Layer 10 of a small transformer language model trained on English Wikipedia (13 layers, counted from 0, width 64). Numbers have three digits each and are written without spaces.
Take only the direct path to the model's output, skipping the later layers: a vector added to the residual stream pushes a token's score in proportion to its dot product with that token's output vector.

Output vectors of the tokens that the questions are about. A number n stands for (n - 500) times 0.0045.
"dal": 537464559402651632706225359464506456730639420358567321567327620554721601573503478359535503361508267510627437373664492469662632451510322740256414530491456502541475614741341462383366339571541616
"edited": 356735571484727487684287324380262521865376734613726433508495561276544549784498578675270457262502524389325239509420127499506512565559604734584375597521373662346354368642500450391673667437384642
" Earl": 390572459333662480559521465369347415520484665504528522478383410498536592601672341318433619420499447486440351700444275363620601531532595574527449551587680534549397642589497507439445710540298504
"rey": 397494444570752370719180394510480481370487455610572551525555579469638301767366728402365694321494288706578340772596416499552455599512476525438336356554554546579416699447687523497368614549134352
"ika": 510466514446467624606259212529394521520469424545631431567323647605619574493403568402546695561291499439425176639615464634550673529499500487557487574610405321647408632413608520410348695483385505
"sey": 565567440309586442661240349553261529648609516533604527646461655538559743584662568325338659463265381411572285523549261524659769525502439514563589578442444485583459613491402506369346522391533363
"disambiguation": 255719526688605355418314375220251443670271463413829510712415738692664486764650167495395431512638380728253460352507145533558584419581490594560383160720568525587486622728738403302404463502610569
"ama": 526384417595591519642312221400461592589452489517495391576427753593571355454449570566638472473535394549496281617399332504467491599519396445795460455615414365758447650356537522502431636595393553
"lt": 361508496570594443468300204576480521522522413643564521568431497767563398597544611391230858180512547561646379442597288534609602462520301394492415502497671438548526454598653551534411518523467468
"gastropod": 158579450646723331319122480549609472595570642449714214588222719548764630666319559331345379232546347498314346600616496522672533610590592763356584185694674417592485624393646205288534610642581523
"ility": 372419453516662601795163407617539373587500536485658327674597374666335636488766545544370583429431210803443360514306314560558737619522611545208508521875421438471488685641502448123336459451259616
" Сэ": 373760483531764681550082195350241260730288508675625392727352630578672663778559415274277827430387361345377264809279356439648791595676278747355292287654633416457636784612695395274318596457392726
" return": 589598340618606529609474460501521339522428523491447535499465441389475587450645571479526528309257479336587442374371445390374666596480391476543479648666539500572632541614557401615455521468536556
" leaves": 512555458549636270445393543416451460522519587612608443556275495495497588521556708447452581334480438407291332478493499571502660512508286468425512448575471385649590755872533406390476700455494457
"ney": 553430295166701435801224363648406341632528544458682409582521586459653626663711547506437761395405540504373373529616350577498541452491329680388532398488368385568378590685632513524442430485527347
" verb": 401529550569441539600375470347426327591332408642532442547340469614423536573352421382352643305509436310523476478463564587571678425505497639529555545660496342496508745653567438461518640548466691
" divorce": 385620303514762644658432421462338354556455681571438273627409436472469670612532563328605698526263394243503373355476358302491391343554448759595375458592609466772591590717566368543579464531511603
"esh": 583517435532622625609194226374380541538489427673405616572402823455559465449394619479435739358419548489426281693572239545640766458516478507566297454450432411730517692627498482450467479524179630
"⁄": 536520448573793419248347488376533552644320467637640370587385512419674453664441659240247575442528484505534268576539467670316573744561427514395363431640587643713610570380473410345514382434640558
"ensis": 290450504298570448409253362362425598758570518391595343705294484540643586550396719486420572387604494554228339685542413541524613324496603731609578353591515373539576769676616405281478625428439534
" lake": 389577492529580522410465501440461522555533390336719425580430556710705670525417562383394643265456386661206376584486446382537606509520466429298490220678519519684575776640736409343344482461543550
"range": 432399310381741581630264244578320370433351594507828407537454632356707536510571636575306505514600377340301558526457129616636636506524575444184400484723671460735511616557732561591427418591305601
"inomial": 106847392708712380332125537444259107499510472646822402616327581316587593686380458696026648529685425441221267496641456574901617682529386549581429472838490418458703554729762331332627433319307606
" chronology": 418611308736820609530227372490448277537512692513539447704107493643505533609669395554366569426523554352412358672604473723568376416526296438607547722438510348303571764677841250121583420377566404
"cies": 223948717337474468517203280535420562843460741469692765619399603579645487628560661323424489221542331513346487454499534632803595579521551862188461443401393161527474620535536484043545547381339379
"nce": 725552562362655487486346283514534336860427595691621623521658202670884493619406657241182634261445398473447526467593384442568292532517139506550504277435519313620398776564569418505628678543529359
"uel": 416432592485745594604151221533349486452355621641489330567479758688423427651535499435452613213419153584710241643472282455572546593516604841693397618512604444456391692491386526397565751532174507
" map": 433577459551452392477455521493404423590395571483474591604334427610495476475590448459427531240447644664171496558551366508613599560509347651476397444627427475576436780551671453406455538521589639
"})": 380542424212538425469175379376202342646495582529750411627562448476717407513358379573300799507481195736637598638499612654505756623571429509228443344532449522460679730592563460260354806365551675
"tt": 456661465638708590459261403486444428660486578579523377546556432587540278421560594409292767308520562600647282531581327650571476424499268542337570396475656499645464400618537522483508385689438405

Output weights of attention head 0. The head adds the sum of these rows, row i times number i of z. A number n stands for (n - 500) times 0.0031.
o0: 690578456520865631208387474501470875495360411198518274396487566345662519325440650654382317593623248476357770494585570301726586734495612438711362473325298632571304676583521520400680705501167306
o1: 462423723086519147307442528589267384864679503553280708531461386480543567304765610452487404513345281458294745629590680239534339322397474669802549632493499553412560612609483482363589504504586782
o2: 293544357470594449694599356576689343496399278533483385597546790460504200285702649526554370449327477644494457341395623792475403450632606657575593254441288732932696399468580387233324667657494341
o3: 273467581887489526483408618665704398753432399624526354552495338485367361595531274807425498466721162615274619404255698423376300531439434488430530293610331269255766540819655543573513918430537475
o4: 433529456429108688466365500620583878519661406261400658487364476939450559349313738276315518427437569595625430697346597868662630626598421434546441435540181328370370817254426532430456462509667541
o5: 491505355657704341788475525661633344521575703434474420357786283251314610349543709437520171416411320427519784680437332554506467585496611312417495134958624560374414729436636322557493533512582440
o6: 354592533478782418615504582487266618658607635376659438395142571464361364604386337345738524674839350253658342322685404686587330176528150512737373475475602554589419774339389616553465642661516483
o7: 548475464500401422371453592640655418539631245610542515532571670279739856315651646421708739828468498579824493259553374426492428343348234163402331487375494562269511567748461452467336454565687370
o8: 515679605627682291761404624345615449456364318637260503668577341707506597155502531513339474416259388500679369396499297438775360710365487451712434639587743513472487839737350408315391291512399738
o9: 465342128259546266833422541634203486751455651382549592571224506748568646540679684654386763453644349668437435617386364527470354727638615210625451455369539421487544338597675624580580409487319133
o10: 523598266632424383603561823512653382489417568370544797665734347441597191545506415470408331617596502390757493489502572309392657492320533870703283356315418686620336555460267551561466337586483338
o11: 691199277514241857411445698288579517616503364585386310587360670452540260542829640519883655522433367474306375503522218466480459418429671356543599642784481555664536671320469487518463347481463560
o12: 554554550249544610634371163537305458529378362653597828783457359374439623613301324712568510579407701207573470358317647371302323682522434440733791735662209479565426785359563429423635497492574379
o13: 924446584336540454641649494408457352540517728375582316650297787467474171295767543602314572416621517473588630461386639538653669365557511391435765458453527209594411520627479206480373523248695272
o14: 561217703345437403423723645634460740756371393623722556348444452606461483623376481220378429600408473424529381418202559437545677555436682327573616523492879432736494519398635358413157496526523575
o15: 274603491452622544422582602554313577911387617694334364719500437447627410410233542433905284433544516650285743481328556627675742420539613563309398649304531613364167483514597502566062447581541364
o16: 431542421369390947678371367473480546728524490458527238689680475631610533383655365404490267557858632434331692434391555328357375229601420465571471476594581260531647485574294687477611254662309687
o17: 600635440396867756487507881584359691282526411632587315320482537697220465424581544563377459516351336620598530380405556430141188490542561518293679512709496645394358462742649427512536139459771434
o18: 407571591736491369068227580474359477541557510644571497601644384781366694340564534728418308207493423634434246399673304629276567355499448662712604389603552434709436303484423515790554663564598364
o19: 739414659368391381705454641550490539412473523416696113704512405426393377599399604522648392654404541798779329468448255261375693450334593602476217605683326429509464545426618563378630906345428523
o20: 484674276371591564463311821470610316230532603701339826341525433375318719531408501316394644540704709558143534437453557501451654238461574513956409529540406464646623621663528563521202568377324341
o21: 691343529456501396409285582515831410883284851371405486557191377550411433647296602558494577671504288606552656205655354536634440591688428704309616224592162740476162372656480437556515301746522676
o22: 606624612437367115405539168336589359644480348516575475373576848476412571382399349537785581364278601605413704596430670547347839403502391473541298553737485580543353505610487652541576304573380631
o23: 633415654305476789581436232567573294347472509505513643593345728675571373420297613728351413537366348508298441407649441377592311330402604527640609658617554381348479480773297555632279766680627424
o24: 581607581428177584623457289709406739624472496587554384204903607528405328505573572466500518628380515453154173546567341591417296522612432585408736322181602743640346722612604647334569535518433394
o25: 845408457503438601808540522560387254583420473755451374385441415406357352374581350644420320480630822464366461490581261763665626600460284307538154668346389742461518564361497640530569510705627500
o26: 553507270306564437484581652638398525496274492306390586498434432693774476694473495342520359641229661575408370505741553392355523507361085735157398361565445682655455792733592540622636715357500496
o27: 584694480187127764501738487468654434505632660575242591646305221460181693458600313448748622488495525365560434496594571698388519690635676608507483156435613349405314352714495588352466750603255396
o28: 622669549457598349398790414403774720521440912511439204635360348559675761410459521572631297549544590525269272557179563367539345671405128359521357396426502649717679323573320514499524484495728459
o29: 467597447453608651186481255530600459685531584364563673681490477439315234668728461418295419394653420689654395309451077511509672398498649504298374850389630736331561438550409712425682667195591621
o30: 668666565501454570253546637414359354675691552448624712630678705492517819499396545498566413746614573434278554599361167393496375468639614648496392125556502448372210378228406407390635441450764378
o31: 549284465660634724543597644416415367538307535316564396394651156622330757352739575453484926023367532610545588476492396225633618263565419610491727611276192777446408629299493639447297724607546627

Each question shows a token from some text and the vector z that the head gathered there. A number n stands for (n - 500) times 0.015.

"d": 504585426454465497595599548470466499492474450487544527555490508555511482482558625488548528386462
Which of these tokens does it push up most? "dal"

" the": 473564531473505491500479558478427493512524495478527486519522545515460475553469588497461514498484
Which of these tokens does it push up most? "ensis"

"0": 513560560463561600509517547506399512537482476481467480530529499555459424473480510488476445564464
Which of these tokens does it push up most? "gastropod"

"rey": 490575493493517552527512560465495556509508485479445449547513516503480470560473586384527529485542
Which of these tokens does it push up most? "nce"

"2": 467524544446493516505527532494459512499479449493469461529543513531466439505528528441451505517450
Which of these tokens does it push down most? " verb"

"er": 410540545495512525460545604492457552504525484449475478520505557491464474461549587449515521470486
Which of these tokens does it push up most? " return"

" with": 481494522473505475477511542480445517494536507463552461524540571532455429529509582473466498441483
Which of these tokens does it push up most? "esh"

"ves": 486508531481528481520530567506446513515529453484510459528498525526450455525480565475473537514468
Which of these tokens does it push up most? " chronology"

" and": 470504435500395542548574511471478592435497353529452448535527485461421465494472573534486463527512
Which of these tokens does it push up most? " divorce"

" |": 471525519465520477492509545506429516515515462492497463518501514529428468510499554463459514507465
Which of these tokens does it push down most? " return"

" Co": 642300570490554494625476528806638603067432275597247684487832637241547751591400801328226388147468
Which of these tokens does it push up most? "rey"

",": 481519527467524482489513557501426506507503463491500464523515520524433464506500553456466522507466
Which of these tokens does it push up most? "inomial"

" of": 503511509490544527466574563503438590441491458482525473537528568483457436507488622477480469510503
Which of these tokens does it push up most? " lake"

" he": 482540528480505500502554583494420520502481498496460466523496559538473446518459586468522537485480
Which of these tokens does it push up most? " leaves"

" Bo": 267456470441555312635456243578651426446450497592610699620353507410582311752377771573410217418502
Which of these tokens does it push up most? "ney"

"9": 521508522450510509480481541515445514502495483492533467527545485502443453493495518422475529521435
Which of these tokens does it push down most? " verb"

" State": 462510525446570500474503575485461488497529501525516480450556465470429510549491597536487521499420
Which two tokens does it push up most, strongest first? "cies", "ika"

"\n": 475519509468542495484519554500419497497527457510505459523518518546422466533500547453473535493454
Which of these tokens does it push down most? " return"

" was": 486519521471527476509502559500419509517519461489497459523503524514441460521501567468457505514472
Which of these tokens does it push down most? " return"

" Hu": 479517526467518489500512570505421512515521456491503467531495521530446456511482564469458525504479
Which of these tokens does it push up most? " chronology"

" four": 475529548472555459512537537489435511514550498485487453525500519509451465501486575471466523504484
Which of these tokens does it push up most? "sey"

";": 462551464468334589559555568408470624444453423481482481595490548479474497475477537448474325508593
Which two tokens does it push up most, strongest first? " divorce", " return"

" own": 451523526469534478531511558474431504497515505489503461565476526520443454526506570472472534475475
Which of these tokens does it push up most? "lt"

" ": 422605575444582470469493466524459499473477456510508532515515477578339431505520529445487499394492
Which of these tokens does it push up most? "tt"

"1": 434617562300590521429469433459437642476359411451460611580578532615303440409497493347548628363403
Which of these tokens does it push up most? "⁄"

" at": 466546529476538491494509518477430520493510491501506476538508527541453462539513565472469508459522
Which of these tokens does it push up most? " map"

"–": 510554594401513532627515527511449539524471473480471430470545562524432434482536457457496505485402
Which of these tokens does it push down most? " lake"

"|": 475490502440511534438488562541454487491505490537472470507533530574374512563505546446459510524444
Which of these tokens does it push up most? "rey"

" after": 465533496468416544524538565458447572480488437487482474559489529509467458496471549453465429498544
Which of these tokens does it push up most? " divorce"

" in": 489517521478523484522509561503424496526518454490498456526520541503436445508487575448473498533473
Which of these tokens does it push up most? "inomial"

"7": 444507501533562455509557517538449453538497521536514422514587492513458483464494574418496561476492
Which of these tokens does it push down most? " divorce"

"3": 474518571437513469534506545509451532507499442463522451521503518534446461512520549468463492498465
Which of these tokens does it push up most? "esh"

" they": 504515503496502528511523582457444542498519437487492481522498535538453432518498554440499519465499
Which of these tokens does it push down most? "cies"

"pe": 339607586422529368269476424314536747538402398485441651457538551509471259399422615382665625557476
Which of these tokens does it push up most? "⁄"

" En": 476514523482520485502511561496417509524529462481496469515498517523440454525476566465447507505484
Which of these tokens does it push up most? " chronology"

"ak": 469515501439530492501493554513400528495507487517496458570464527499491480515498543464471499489479
Which of these tokens does it push up most? "esh"

" an": 475526546482516480506513560490432491509513464466487455542516556523453475505483581489448533508459
Which of these tokens does it push up most? "inomial"

"ing": 480517528478540488494521549509425522517514463489499465533502533524435459512500575468456522496478
Which two tokens does it push up most, strongest first? " chronology", "sey"

" unknown": 485527537473522491509520567502423485521523462477504464540506525510454457508494566456451545496462
Which of these tokens does it push up most? "inomial"

"8": 542496541503454494499484501548540485489439493520537462571557469577445532473492500414472549482494
Which of these tokens does it push up most? "edited"